Layer 7 of a small transformer language model trained on English Wikipedia (14 layers, counted from 0, width 128).
A neuron's activation on a vector x is SiLU(gate . x) times (in . x), where the dot is the dot product.
The model reads these tokens: "hel" " Can" "ac" " |" " F" "RA" " |" " 52" " |" " (1" "0)" " |" " -" " |" " 7" " |" " 9" " |"

The vector x that enters this layer's MLP at each token. A number n stands for n times 0.038.
0 "hel": 34 -1 -9 -1 4 25 5 62 1 3 -34 17 2 24 7 20 -8 -5 -53 -13 1 -93 -3 -8 -5 21 3 8 -18 1 -11 -9 -6 -2 45 -27 -9 -1 42 -34 13 -12 12 4 -12 5 -8 -6 5 -38 1 -9 -5 -6 20 -7 17 11 -5 -17 -3 10 -37 22 -31 -26 -7 8 3 41 -24 14 27 -24 19 3 48 23 -5 -10 10 9 -20 -21 -5 27 20 44 33 -8 -10 30 4 6 -32 4 8 3 43 -51 8 -45 -12 -10 13 24 -61 -10 -1 9 0 -1 -11 -16 9 43 -19 -9 -25 -5 7 -6 18 -26 1 -16 -6 -19
1 " Can": 4 16 14 -31 -6 8 8 73 -22 -26 -33 18 5 -3 17 2 -15 -12 -1 -1 3 -56 -6 -26 4 -31 7 -24 -19 13 -24 34 46 11 27 -14 0 -51 10 56 -40 24 -30 1 22 -3 15 -1 -30 2 10 4 -55 3 8 -4 5 -6 -19 17 28 12 -11 10 -28 -16 -7 3 32 21 -47 -17 5 26 -22 1 -3 -15 39 -16 30 12 -4 -28 -8 -30 -4 14 21 -20 16 30 -29 8 -26 -8 5 -13 -19 3 -59 -22 -12 -8 -14 -4 -15 -69 -65 28 -4 6 27 10 38 -20 -35 -7 -28 -1 -17 -9 56 32 -13 31 -12 -6
2 "ac": 8 21 -28 -29 -34 17 3 14 5 -3 18 12 -19 11 -45 -4 12 -17 -26 -26 1 -25 16 -16 1 16 -19 -32 -5 6 -27 44 28 33 9 52 40 3 11 35 43 -20 -44 -26 10 35 16 -21 44 -20 -3 -37 -29 -5 19 68 -10 -7 7 -22 14 15 -4 6 1 -30 6 26 -11 23 -4 -4 12 -43 19 -10 -21 -10 4 -35 1 31 45 2 -47 -33 2 -27 34 -17 2 54 -8 33 -6 -71 17 18 -37 38 -53 -24 -13 2 51 18 37 -26 52 -17 -1 7 47 42 -1 5 31 37 29 1 8 -43 22 24 -18 87 -11 30
3 " |": 26 -6 -5 21 -36 11 1 13 1 -21 -6 5 -68 62 -13 32 7 2 -43 -4 -21 -12 -6 46 8 -3 -7 21 10 15 -8 22 -1 0 17 -18 15 3 2 -2 4 -7 -9 4 2 1 6 -1 -5 -15 9 -23 1 28 -7 -45 -9 20 14 -10 -2 35 7 67 30 -19 -14 -12 -11 17 -21 -24 6 -14 0 25 20 -19 -4 -18 -28 10 1 -50 8 3 30 3 49 -4 -36 38 -11 -15 -22 1 -13 -11 4 11 1 2 -12 -8 32 17 30 -25 -33 -12 28 -9 19 4 0 -21 -5 24 6 13 9 -10 16 24 5 8 40 -9
4 " F": 7 -14 -25 25 -26 -14 -5 73 12 -7 4 -10 -4 -4 17 44 -1 -16 2 11 61 -4 2 31 -7 26 -40 2 -17 9 23 78 -22 -37 9 -6 -11 2 3 22 -19 -20 19 -20 4 36 -25 36 22 8 2 -5 -5 31 23 35 15 27 -9 0 -5 3 -35 35 -40 -10 28 -30 18 -23 -29 26 11 -27 -26 13 -19 -11 -32 13 4 20 6 -47 4 2 30 -34 7 14 5 -4 -2 -29 -31 -2 -8 -4 -45 -21 -19 10 -28 -13 -4 -10 22 48 -14 -12 -17 -25 1 -18 42 -38 2 34 25 12 -5 -12 7 2 26 11 -14 -38
5 "RA": 48 -11 -14 9 51 42 -30 41 33 -8 6 -13 19 4 2 -1 3 -38 26 24 -10 8 28 -11 -6 3 -40 10 -23 24 23 -1 -22 -15 1 6 -22 -9 -29 -24 11 -40 -10 0 38 -11 11 25 -18 26 -42 -36 -43 8 14 -21 31 47 -34 -1 -5 4 35 10 14 -7 -50 -5 11 28 -38 -5 26 16 40 26 18 20 19 -6 21 -25 -31 32 61 -46 61 -47 14 1 -72 -29 -8 21 13 9 6 -6 -27 -34 -42 20 4 18 2 33 31 -1 7 34 20 -5 -16 15 69 -29 32 54 36 -11 -1 -22 -15 5 1 -6 -6 -2
6 " |": 23 13 18 -11 5 9 -7 15 1 -13 -15 -19 -74 56 -1 -14 -20 -14 -15 -17 22 8 24 15 -37 5 -8 1 45 -12 -13 0 -30 -3 3 -22 -9 8 -19 -17 -10 -45 -16 -2 -2 -16 13 13 -7 -26 7 -3 -3 -17 5 -49 -27 45 -8 11 1 -36 38 42 -7 3 27 -6 11 -14 -6 -7 11 31 -29 13 -6 -18 -13 20 -10 -32 1 -16 3 -30 9 -12 3 16 -37 -11 -18 -9 -11 23 -33 -15 0 9 -30 11 17 22 -1 -33 -17 15 -7 1 9 5 -26 11 29 -59 22 -7 7 0 0 9 0 4 -3 -17 41 2
7 " 52": 1 32 -41 43 -33 21 -12 11 9 -5 -41 -13 1 21 10 3 -3 -25 -11 -32 13 20 -1 4 -5 7 -33 -22 10 3 -11 -4 -22 -35 7 -15 -12 -15 36 33 -18 -50 -45 -20 -35 2 -1 35 8 7 -30 -43 4 33 -6 35 -14 50 10 20 -23 -15 -14 10 -4 50 -49 20 -3 -29 17 38 27 17 -71 -7 28 -10 5 -27 11 -22 -22 -7 10 -82 50 -5 -7 3 13 -35 -32 -32 -34 10 -45 19 8 -27 -1 -25 -21 21 9 -23 -6 14 0 -5 8 -4 9 10 20 -62 -46 29 -17 -14 -13 28 -4 -13 -8 11 7 -5
8 " |": 7 0 17 21 16 2 -20 -4 11 -6 -27 -9 -62 52 -28 -41 -18 -9 7 -32 43 9 11 9 -30 16 -2 -1 25 -31 18 29 -1 -23 13 -9 -1 -5 -29 -53 6 -42 -22 -25 7 -6 0 15 -18 -7 3 -27 12 7 -18 -22 -30 21 -5 -4 -5 12 36 36 0 12 1 -5 40 -36 -12 9 -5 44 -49 -11 -7 -1 -4 28 -12 2 5 -26 6 -7 31 -17 -21 15 -20 -43 11 -19 -24 -12 -42 -9 -44 -24 -15 -10 -2 11 15 9 -15 8 -2 34 -4 -2 -4 2 10 -56 -16 50 28 -19 13 11 -30 38 -14 -4 38 24
9 " (1": 25 8 -21 10 12 -1 -42 -1 7 15 -51 -22 -19 16 -4 -25 16 -14 -30 -16 45 -17 -18 -12 11 2 -13 -41 22 7 -9 2 -27 -3 -23 14 -28 -14 13 -63 50 -12 -25 -33 3 31 -50 -1 -4 7 0 16 -39 -17 14 -10 31 -4 -25 -17 3 16 48 4 -31 45 -35 9 44 -16 -78 -27 40 14 -7 -23 5 10 5 -23 38 -24 28 -58 31 3 24 -18 -15 13 44 -35 22 -19 -24 -11 -25 -25 -4 10 -9 -6 -12 -3 21 10 -3 29 1 36 33 -6 -27 27 21 -52 -50 4 13 -11 -28 -28 -29 56 -1 26 -15 28
10 "0)": 46 9 35 -5 -4 -25 -55 -3 19 43 -36 11 -24 43 -5 -28 8 -16 -9 -50 20 -16 -4 2 -1 11 -28 17 -12 32 -36 32 4 -6 -21 -5 -4 -2 -14 32 32 -4 -16 -18 -37 -26 4 -13 -3 24 6 55 -17 22 32 19 12 1 -60 23 -42 11 47 0 -3 9 -44 42 2 -42 -4 -46 36 12 -2 -30 1 12 59 -14 -15 -3 3 -1 1 -52 -7 -39 -6 -26 -14 -56 36 -25 10 1 -8 11 -10 -9 21 23 -4 -22 -42 6 0 16 -26 34 10 7 -47 -2 39 -42 -1 16 6 5 -3 25 -32 -12 -17 -13 28 22
11 " |": 4 6 47 -8 15 -45 -22 -7 -38 21 -5 -15 -65 58 -8 1 27 -23 7 -22 31 2 8 5 -36 6 20 -19 42 -6 -26 25 -7 50 -19 0 3 25 -48 21 11 -6 -27 -16 -9 -6 0 -28 16 -13 19 6 17 14 23 -30 8 1 -33 19 38 -13 16 33 -7 15 -31 5 -7 -21 -3 -14 20 34 -20 7 2 32 16 12 -19 2 18 -39 -18 -38 -21 -9 -14 -5 -6 6 45 -2 -6 -16 -4 -10 -32 9 26 -8 -28 5 -36 -10 -13 6 -11 11 -8 9 -46 -12 18 -53 -31 13 14 11 1 18 -19 19 -20 -5 24 20
12 " -": -16 11 -7 -24 -11 -40 -28 15 -11 12 -19 10 -29 27 8 11 -3 -9 12 -27 -16 -5 -27 -59 -36 23 -19 -31 12 23 -16 -42 -12 75 -23 -28 -21 -7 -17 37 37 4 -3 -16 12 -8 -24 8 -16 20 23 -10 -2 36 18 17 18 8 -5 1 18 -4 -6 28 9 13 -48 41 -14 -28 2 -39 18 -1 -34 8 -18 44 41 -39 11 1 -21 -21 34 -33 12 -57 1 6 30 10 49 15 -36 -23 22 -22 -5 -4 42 -6 -8 -14 -6 8 -15 53 -25 44 17 4 -37 19 45 -54 -12 30 0 -16 -17 1 -24 22 -21 66 7 -12
13 " |": 8 21 28 22 -12 -39 -36 -8 -43 -11 9 -18 -43 51 -26 -3 13 -6 -1 -27 20 12 -15 19 -6 -3 -23 -20 3 -14 -20 30 14 54 -11 14 15 19 -50 8 34 3 -29 -12 5 10 10 -42 34 -34 7 -12 24 6 33 -35 17 -22 -48 4 22 -20 25 25 -8 21 -50 26 3 -25 13 -25 -5 30 -2 8 -6 36 37 -29 -39 9 -8 -35 -2 -7 21 -34 -29 -13 -25 10 25 28 1 7 -19 -15 -45 22 22 17 -17 15 -16 21 -2 6 -10 -7 -8 -12 -31 -11 -9 -52 -28 0 28 5 -20 9 -6 11 -32 29 23 11
14 " 7": -6 21 -62 47 -10 -40 9 -9 -40 -10 -11 -23 -31 29 -20 9 2 -3 -22 -10 62 20 5 -34 -33 -12 -18 -1 -6 -5 -14 1 16 48 -21 10 15 3 -14 -10 -2 -20 -14 13 -25 15 11 -17 28 8 12 -27 -21 38 17 26 7 -10 -4 11 -12 -32 -1 4 9 43 -42 -2 5 -43 -32 -2 3 28 -5 26 55 55 33 -46 -1 14 -37 -30 38 -66 34 -29 -1 14 45 -52 12 7 -2 -18 -1 5 -3 -16 27 -17 -8 -4 -10 43 11 -21 -54 21 -8 14 -8 3 42 -52 -18 54 30 -24 -2 19 -13 6 -14 38 9 -39
15 " |": -11 8 11 7 15 -30 -22 -18 -34 -28 -46 -5 -62 54 -33 3 -17 -21 18 -36 24 1 15 5 -9 20 -18 -13 13 -3 -6 30 -1 20 -3 10 24 5 -48 -7 23 -12 -6 -5 31 -15 21 -13 -21 -18 2 2 24 27 9 -37 -3 -29 -19 -20 -30 1 5 17 -7 14 4 18 33 -30 -1 -27 -11 56 -7 -15 23 34 25 -30 -13 20 6 -24 38 -44 -1 -63 -30 0 -11 -57 13 15 1 4 -31 -9 -25 -11 -13 16 -17 16 26 41 -4 -31 -6 31 -8 -16 -3 -10 6 -47 -27 37 51 4 11 11 -14 25 -38 12 29 20
16 " 9": 13 8 -43 7 -11 -11 10 -5 -22 -16 -45 -43 -30 27 -28 43 -34 -16 -4 6 42 6 20 -4 -31 -1 -16 6 7 11 -14 7 -14 12 -46 13 2 -14 -24 8 -11 -54 -19 2 20 9 10 -23 13 3 -16 -11 -15 11 25 38 -1 -11 -6 -24 -10 -2 0 5 4 67 -37 0 23 -44 -45 10 20 15 13 -14 59 32 33 -39 18 8 -37 -46 29 -45 5 -39 -19 21 36 -40 8 -6 -6 -54 4 36 5 8 7 -21 -4 -11 39 41 -4 -3 -34 29 4 9 7 -4 16 -51 -26 43 46 7 -2 33 -20 30 -11 32 18 -12
17 " |": -12 3 27 8 32 -8 -25 -21 -27 -7 -37 -11 -55 47 -46 4 -29 -20 16 -26 19 -11 1 12 -11 10 -13 2 12 16 -5 34 -12 11 -21 22 39 14 -55 -6 12 -13 -30 7 25 -33 23 6 -30 -6 -8 -4 9 24 22 -16 -2 -28 -2 -31 0 14 21 23 -6 24 4 10 24 -26 3 -37 7 63 -14 -23 12 24 18 -29 -9 10 8 -34 27 -27 -20 -43 -36 10 -11 -51 31 -15 1 -33 -16 -1 -21 -4 6 10 -17 8 52 59 -10 -4 6 45 5 -28 -13 -3 -1 -42 -34 16 51 23 14 -5 -35 39 -50 17 21 22

Each question shows the input weights of one neuron of the MLP. A number n stands for n times 0.0038.

n56 gate: -20 8 30 -32 1 1 -4 -1 31 19 15 -26 4 -29 43 -30 -21 6 -23 25 22 -26 17 23 -13 -23 12 -1 -14 49 8 10 -9 14 0 -5 29 12 -31 -12 -11 -13 -17 -19 -20 13 27 28 23 -32 -32 24 -29 -22 -17 7 -14 2 -15 52 10 15 -14 -42 -25 13 19 17 -2 3 0 9 9 15 4 -12 12 -16 -29 -8 -38 61 -16 10 11 10 -34 -12 -25 -1 -11 21 -31 -23 5 6 31 -30 6 27 -14 28 7 1 -19 -30 -15 12 38 -23 -25 39 -15 8 -12 -2 -6 -14 -19 -12 3 -12 13 20 30 10 22 -37
n56 in: -27 -1 -8 12 -6 -32 -18 9 -19 -25 -15 11 -1 -57 -26 -25 23 -26 -30 -28 -11 25 -30 20 -8 -4 -1 -34 -21 -31 -5 40 5 -27 -3 1 3 -12 38 -37 -35 -10 16 16 -25 11 0 5 -64 3 21 -33 -2 31 32 14 -7 -6 48 25 -1 -35 41 -1 8 -57 3 -3 7 24 3 -16 16 -41 3 16 5 -11 4 -23 35 -4 -26 -16 1 3 -28 -15 24 -8 16 33 4 9 39 9 -17 9 42 -11 3 -2 -17 5 -16 20 0 -5 -2 -19 -49 23 -22 11 -7 -27 14 6 9 39 29 -9 -10 -1 -38 8 1 33
On which two tokens does it fire most, strongest first? 16 " 9", 5 "RA"

n263 gate: 5 13 -19 -35 6 -12 16 -16 11 -20 -1 10 30 13 37 -6 10 -30 -37 -34 1 -1 21 2 -11 14 -10 36 8 -18 -37 -28 3 2 24 -19 4 10 -10 25 -21 6 10 14 33 15 18 20 3 5 14 -26 -31 8 -7 7 -3 5 -23 -2 -28 -13 44 22 36 40 31 12 20 -5 1 19 3 16 -31 -8 -34 -25 6 -6 0 3 -1 -8 -13 29 -15 1 10 -4 6 -7 5 29 -6 -43 -28 -40 51 14 23 53 28 17 -12 -25 -22 -2 -16 -2 21 9 -18 -32 -36 19 -17 -34 23 -27 25 -30 -44 -3 18 21 31 -33
n263 in: -25 52 27 -4 0 18 -30 -15 5 2 -21 -27 19 -17 -7 -14 -3 -21 -33 -25 -44 -23 69 26 11 -7 30 -24 14 3 -22 -5 2 30 -9 -6 -11 -4 -25 -24 -22 34 -29 -9 -33 2 11 17 -4 -14 17 30 16 -12 21 8 22 -8 45 13 -13 -6 6 -6 -3 -22 -29 -2 27 -14 14 -7 -14 -27 12 -33 1 -4 6 -51 9 -6 -16 -10 -15 -31 22 11 14 14 7 -6 43 15 -11 -6 16 -5 1 -37 -13 -5 -1 4 -23 -4 -11 21 34 53 -12 6 20 2 20 0 -19 1 31 -6 33 -8 10 -3 -13 -32 -2 3
On which three tokens does it fire most, strongest first? 4 " F", 12 " -", 10 "0)"

n105 gate: 22 -18 35 9 -23 13 14 -20 -43 13 -23 -1 -23 3 14 46 -34 16 5 34 -13 5 -19 71 -6 -14 -10 -3 29 -52 -3 -63 32 16 12 6 -10 -12 -25 -4 -22 27 -8 6 10 0 -41 -19 15 -25 22 42 -6 -5 -13 10 -19 -9 -16 -7 -12 12 -12 46 -24 -25 29 34 7 -19 7 28 -23 -41 -10 15 -22 -15 3 -13 -27 -21 -9 -37 -16 26 0 20 28 12 -12 -15 -12 -41 16 3 33 -17 15 10 17 1 14 -30 6 -12 -8 29 -3 -3 10 34 18 -5 -20 16 16 36 -6 8 12 45 19 -55 3 25 -7 21
n105 in: 9 -24 9 24 13 -10 -24 -8 -2 -16 38 -19 12 -8 -2 33 -19 4 7 -4 16 -10 -9 -10 10 9 -6 -4 21 -15 -3 20 2 -20 -4 2 38 -16 39 -21 -14 9 -1 -42 -41 27 -14 -26 23 19 11 -4 28 -34 -18 -36 7 11 -5 -12 0 15 34 14 -10 -29 5 -6 36 -22 0 -16 -4 -4 26 -26 -24 22 65 -3 23 -17 11 -17 -29 -10 28 -9 7 -19 -24 -48 1 10 32 0 11 -12 3 21 -44 -7 43 -10 -13 -16 6 25 8 33 23 7 -11 -25 -33 -18 -36 22 -14 32 -23 -7 19 -15 3 1 -14 -38
On which token does it fire most, and how strongly? 12 " -", at about 0.15

n128 gate: -3 7 37 -25 -31 2 -12 0 -13 34 20 -3 37 -20 34 -32 22 11 -8 -3 3 -8 -9 18 19 6 -29 2 28 -17 7 -16 3 16 9 21 14 12 29 2 71 -4 -41 -15 -5 -15 -4 -10 13 -9 -10 -26 3 -32 23 34 -21 18 3 8 47 -20 6 -16 -6 -31 -21 -27 -25 -40 -36 14 5 -3 24 10 -12 32 38 20 4 24 30 -7 12 10 22 33 27 19 -5 -10 -4 11 18 -23 -17 27 5 5 -1 23 -16 -10 -27 -19 -2 31 14 29 -23 21 -54 -16 -16 10 22 -12 -1 18 18 22 -8 17 20 -36 -24 -37
n128 in: 40 -19 1 -40 -23 -24 -20 -35 -33 8 3 1 -9 -31 -31 -9 1 12 6 -12 -6 32 13 9 46 15 0 -13 -44 0 4 -44 1 10 26 -8 -23 -3 1 -16 -20 9 -5 7 3 -33 -44 -6 6 21 15 -3 9 44 36 17 -21 38 9 -8 -20 -45 -44 5 9 -1 -7 -9 17 5 23 -23 -42 -13 47 -38 -21 -2 -6 -25 -32 -6 -34 -23 -43 6 -4 21 5 7 21 22 8 2 -16 17 20 3 29 -44 25 34 7 -35 -4 -10 3 14 -24 -1 -1 -5 -10 -2 38 1 -14 26 -22 17 -28 -12 -4 10 4 24 -9 -2
On which token does it fire most? 8 " |"

n202 gate: 3 3 50 -4 -52 -10 -8 -19 -37 29 36 -7 34 9 12 0 2 -5 11 -26 5 8 24 -31 36 -23 -3 17 -11 12 8 31 -1 -3 -34 2 17 -2 6 0 -13 -40 -3 -6 33 -14 0 2 25 -8 -20 -1 22 -25 3 -17 9 -3 14 -21 10 11 6 -39 13 -10 16 -29 10 21 -27 14 4 2 -3 -30 35 -27 9 -5 10 -16 -29 27 30 -22 8 19 72 -1 -9 29 -30 29 -18 35 -55 -17 -20 14 -15 4 3 -6 2 -32 9 -22 2 -5 -4 31 2 -1 6 -12 -3 46 24 30 22 8 6 -6 -6 -30 -23 17
n202 in: 12 30 23 31 14 1 37 6 -16 14 13 -4 -25 -6 -32 -15 -5 29 -23 27 -16 -27 3 10 8 48 29 20 -27 4 15 -10 -2 -35 29 -21 26 12 -6 4 25 32 -5 31 6 -27 -12 15 21 -17 -29 -7 -19 -6 21 -22 22 22 51 1 -15 4 -6 2 0 -5 7 18 27 -4 7 -51 17 -21 -40 -53 -2 -5 2 -25 -19 22 18 17 -14 -21 -9 -7 9 8 9 18 10 13 -20 -26 -7 -14 9 0 -12 -9 -28 -40 10 14 33 -3 40 -9 -9 4 -17 -25 -15 -7 -11 -28 2 -17 -3 11 7 37 -4 7 6 39
On which token does it fire most, and how strongly? 2 "ac", at about 0.55

n186 gate: 27 -20 -22 -13 -6 -3 4 -14 -2 3 29 -44 -4 -33 -29 21 -7 -44 6 -4 -16 24 9 -16 1 -4 -15 19 22 -32 -2 8 -9 20 -6 -23 24 -33 -8 -36 7 -38 26 9 15 24 15 30 9 -33 -5 6 -11 -30 6 -15 6 3 -29 1 -12 -16 -12 -24 -10 -14 -1 1 -5 12 -23 16 -27 -37 26 -33 -22 8 -36 51 30 39 3 32 -53 15 10 -26 20 -29 11 36 21 -6 -8 39 -7 20 10 -6 22 1 -5 28 -6 9 -31 -29 -7 12 13 10 -1 18 -1 10 -5 -11 9 28 13 11 -6 0 48 -16 -29 14
n186 in: 1 5 1 -41 -44 -16 11 9 1 10 -31 -19 -16 -14 10 14 -15 -16 24 -30 -6 14 -9 37 -7 -5 2 -8 -38 37 26 -18 -8 11 -37 27 20 40 -19 -13 0 40 6 -76 -18 26 1 -48 -3 2 32 46 -3 -3 11 23 -11 19 10 -5 20 -10 15 49 13 30 14 -15 -25 -9 -6 29 29 10 -1 -13 -26 25 -7 3 -1 -24 4 -16 -15 1 -3 30 28 33 33 41 7 12 37 -37 -6 13 29 13 -43 29 9 -17 -16 39 14 16 16 37 7 -15 15 -12 -1 27 18 -17 -11 -14 13 -8 18 -14 -7 -15 23 3
On which token does it fire most? 7 " 52"

n324 gate: -48 -4 -2 12 -22 42 -12 -5 -12 23 35 32 33 -14 -8 36 -25 -23 -18 16 46 10 -12 32 -20 -5 -1 0 -3 37 -16 22 -12 9 22 8 7 31 -8 -12 4 12 28 35 -10 -31 23 12 -6 27 -10 65 -27 -3 5 -31 19 -22 -26 -5 4 -54 57 -30 10 -1 -8 13 1 13 13 16 -10 -26 17 1 2 36 27 19 -5 32 5 5 -15 -2 -15 -1 -1 -19 -10 35 11 -5 -18 9 21 12 -17 23 -27 8 43 4 -5 -22 -43 24 -20 9 0 -8 10 -47 15 28 -1 7 3 -5 -12 2 -18 -24 4 -9 -19 10
n324 in: -1 -12 1 -30 -30 -6 3 14 21 0 13 28 -58 35 4 -5 -5 -3 2 -31 14 -32 -14 65 9 1 -57 -16 39 -8 -11 -6 -5 8 -29 -33 3 39 12 -6 -17 32 -48 21 -48 -1 5 -16 21 -1 -13 17 10 -6 0 -14 -3 8 14 -23 -10 -47 3 -7 55 -7 7 9 22 9 -4 -27 2 0 -2 5 -10 27 11 9 29 6 -49 -10 -23 -1 9 31 24 9 -7 -5 10 -47 -4 5 -5 61 -13 13 19 -29 19 -3 -29 5 -10 -3 0 52 11 -21 -27 -24 -6 13 -24 16 31 -4 -19 16 4 15 5 47 19 -13
On which token does it fire most, and how strongly? 10 "0)", at about 0.84

n154 gate: -36 38 36 -13 -7 -30 8 6 10 48 19 1 33 5 -1 -39 -22 8 12 13 -13 28 15 -17 25 -14 11 7 -12 -27 -6 4 4 24 -12 -29 -6 -8 18 15 3 -23 6 -13 -15 -18 31 -56 18 -2 -22 -2 -22 -2 24 -11 26 -39 -32 -6 13 3 2 -23 -21 -14 -3 -43 23 -6 42 46 -41 27 -19 -44 -33 30 -30 17 -18 31 36 -10 -12 -31 7 22 4 -33 -17 -1 -28 -14 -17 8 66 9 11 -13 -1 50 -10 22 -19 31 -9 13 -33 -26 25 -7 -29 43 28 -6 30 36 2 4 3 2 20 5 4 21 -20 -1
n154 in: -30 -1 -22 -4 28 -3 24 43 -12 -17 -20 -6 -4 -17 2 -5 28 21 6 27 30 19 -39 19 -17 -34 -6 -11 -30 -30 26 23 -55 13 -37 -2 -32 -14 21 18 23 -29 1 4 15 -37 19 32 -12 33 -35 -24 17 20 -6 -6 28 31 1 -13 -7 21 28 -3 -16 -68 -53 20 -26 21 4 -5 -27 39 -22 31 29 13 25 6 7 -22 34 32 47 41 34 -10 1 -22 -23 -32 -9 29 -25 -4 -4 -24 -28 22 -8 25 -26 7 22 7 -44 11 22 -4 -7 3 4 -7 22 -41 -1 25 -25 22 9 -2 1 1 -7 -16 -17 -44
On which token does it fire most? 13 " |"

n356 gate: -17 -43 14 -4 30 24 -51 -33 1 28 8 -40 -19 29 20 50 26 -28 -21 -4 29 10 12 -7 10 12 -8 6 -16 -8 -24 -29 14 2 3 -6 -25 19 23 -6 -35 4 41 12 -12 -24 28 17 8 27 -5 -3 20 -33 -8 5 -33 -38 -4 29 14 9 38 40 -1 4 39 -1 10 40 50 -9 -12 -7 -28 -18 41 33 -14 23 4 34 17 6 37 -17 9 52 -23 1 -42 35 16 -17 -9 31 16 38 -9 -31 18 41 -1 -31 -22 -7 -25 -1 -21 -36 17 -27 18 -9 -18 42 -9 27 -3 18 24 -2 -2 7 28 19 44 30
n356 in: 14 35 -24 -1 -15 13 -25 -19 9 -32 21 -5 5 -5 3 2 -13 37 -25 4 -9 22 -20 -1 26 14 10 -32 27 47 -8 -14 -12 15 -51 10 -17 -27 -9 8 -38 -30 2 -1 62 9 -12 13 -19 44 -10 65 -1 17 30 23 -1 12 -1 -32 -43 22 7 4 16 13 3 -4 -26 31 -31 33 18 -25 13 3 12 28 13 -7 -1 -40 21 -62 -9 21 -2 -3 -8 -6 -18 16 10 2 -5 34 23 31 -13 8 -5 5 15 -1 -5 23 -23 8 -24 8 -34 -6 -11 -29 51 -4 20 41 -16 -27 -36 30 -39 2 10 -14 -9 -10
On which token does it fire most, and how strongly? 2 "ac", at about 0.22

n6 gate: 37 -10 29 -3 2 -25 -13 -14 -26 16 7 13 -2 17 7 -3 27 -9 -18 -8 -4 24 -22 36 4 -4 -7 -13 -31 1 21 -19 22 22 -33 30 58 21 9 23 21 -23 -17 -34 41 -14 -36 -18 8 -36 -2 16 -3 6 -2 -22 28 37 -19 -19 -1 11 -17 20 -8 -8 32 -39 -50 20 -19 -63 -12 -21 28 -5 -25 -22 19 -18 9 37 24 1 12 25 13 -15 -1 -5 -25 4 12 -12 44 7 -40 -16 -3 -36 12 47 -19 -15 -16 18 -11 -20 25 -1 8 18 -3 21 -26 27 -15 -28 9 -35 2 29 3 -37 -23 -9 -10 -16
n6 in: -1 39 -5 -9 2 7 -17 3 18 -18 18 31 6 -44 -33 -34 -2 -47 4 7 -3 1 9 -6 -14 -41 -12 6 17 20 12 -32 -7 -22 7 26 -18 -23 -18 -10 27 16 25 -35 -41 18 30 20 -23 1 2 -40 7 6 -8 -3 -60 -31 -12 -5 12 -33 50 -21 16 -45 -30 6 24 9 38 -32 -1 9 -7 -9 3 42 -7 3 5 8 -43 16 -7 -21 -3 -5 -10 19 9 37 5 33 2 -28 22 -31 19 21 22 11 47 -14 -18 19 -33 16 23 35 23 -3 -14 -5 -1 -10 -15 38 -22 -31 -3 -11 -11 -19 -5 19 29 -9
On which two tokens does it fire most, strongest first? 13 " |", 4 " F"

n318 gate: -4 -18 13 -28 35 57 -10 2 -11 -10 14 20 10 4 1 19 5 -26 -16 -1 -43 29 -5 12 -29 -45 -28 -10 13 6 11 -13 14 -19 -11 22 -5 -11 4 17 -16 -4 -19 -19 3 -7 -12 11 22 -2 -6 7 -37 32 -16 -4 4 27 -11 27 -13 8 -20 3 -7 -40 9 -36 13 -4 -19 15 -23 -13 13 27 21 -22 19 20 -39 -1 -5 -2 30 16 -13 12 45 -21 -5 -23 10 -6 -61 -6 -9 -13 43 7 -25 -27 27 -5 -9 -12 1 -10 -6 -8 5 19 10 8 31 -8 -26 26 14 2 15 -22 -32 -4 38 24 -4 10
n318 in: -17 6 19 25 20 13 15 38 21 -22 18 28 -45 5 -21 -2 10 3 29 -13 25 8 1 33 -1 -2 4 13 -19 1 -4 13 0 -25 4 -14 7 -20 -24 10 28 -29 -9 33 17 29 12 -29 3 7 4 1 34 7 22 38 36 35 8 20 -13 -5 24 -31 10 -17 -80 0 -7 22 -3 -2 -3 -10 9 28 -20 -35 -4 -33 13 -10 -20 -45 -11 -13 20 25 17 16 12 10 4 -20 13 11 28 11 21 -21 -15 -15 47 22 10 29 7 5 -21 12 -16 41 -1 10 27 -12 -21 -22 32 8 1 -4 -11 -1 1 42 -12 11
On which token does it fire most? 5 "RA"

n362 gate: 8 -2 16 -12 -33 -35 16 -17 -8 -10 -4 -4 12 -44 27 26 8 9 -49 17 13 39 15 -17 -2 -8 5 -4 -37 5 -12 -17 -10 1 -5 -2 12 -18 -42 4 1 -18 -5 -19 -25 -18 -14 19 1 -24 26 26 -7 -42 -7 -36 14 -17 -12 18 -12 -9 -4 -9 16 5 -15 2 -35 -19 8 -8 -2 -26 32 -28 -7 12 21 8 25 49 6 1 29 24 1 5 -23 -21 19 3 11 -14 -16 32 4 1 -1 38 24 39 -7 -5 4 7 -26 -22 -1 -29 8 -18 8 -19 2 34 14 -24 -32 1 32 -4 -9 -12 -38 -1 8 0
n362 in: 9 -33 8 23 -24 50 2 3 3 -13 -35 -2 -4 5 4 2 -6 30 15 -29 14 -15 -47 34 52 -17 29 -24 27 -33 21 5 11 1 -5 7 -9 11 -20 -40 -30 -16 1 19 8 15 -13 6 -14 19 -67 -16 11 -9 1 21 -16 11 -13 -26 8 -17 11 19 42 -13 -37 1 21 -26 -1 45 25 8 27 0 -2 -11 -7 -1 4 -29 -14 3 25 16 24 33 -14 -6 -8 -9 -9 -4 -7 -6 20 2 -47 19 11 -14 -8 -14 -37 -13 -10 -13 0 3 22 20 -10 -38 -7 -9 7 38 -4 11 -31 -4 -11 -19 -1 24 -22 -6
On which token does it fire most, and how strongly? 2 "ac", at about 0.27

n89 gate: -34 7 7 -5 13 6 -31 11 -3 16 -2 6 -32 5 -36 16 -20 34 -26 6 15 -9 -22 28 -13 -17 -8 14 -29 34 34 4 0 11 -16 2 -1 -2 5 18 14 -24 5 41 1 14 -3 -30 37 8 9 51 16 -29 -8 26 33 -11 -10 -20 -9 5 37 -2 -13 -51 -7 -39 20 -11 -13 -12 -33 -11 -42 4 -13 9 6 -31 2 6 -6 4 -17 -3 14 2 11 -11 -18 26 -11 -36 6 -19 -12 28 -9 -46 -14 -19 13 -15 -26 -11 6 48 -3 -40 -12 14 34 17 -4 1 43 2 28 13 -8 -4 -21 -6 28 -8 14 4
n89 in: -16 -4 31 -5 14 12 19 11 -1 50 7 -3 -5 17 -1 -26 -22 -1 10 43 9 15 9 31 2 4 48 35 -26 -17 1 2 29 9 8 43 22 -1 14 0 -10 -12 37 26 13 -38 -25 12 -11 13 32 15 -5 -7 15 -16 -34 26 6 14 6 28 -9 3 -26 23 13 38 -36 5 -24 -18 13 -35 33 -7 15 -9 -14 15 -1 28 4 7 5 -5 -50 3 21 7 17 7 -15 7 30 21 -13 -9 -36 -26 -8 -9 1 32 -9 6 20 17 -7 10 -4 -26 -31 -14 -10 22 -33 -13 -14 7 -14 -12 -23 -24 18 21 -22 -3
On which token does it fire most? 7 " 52"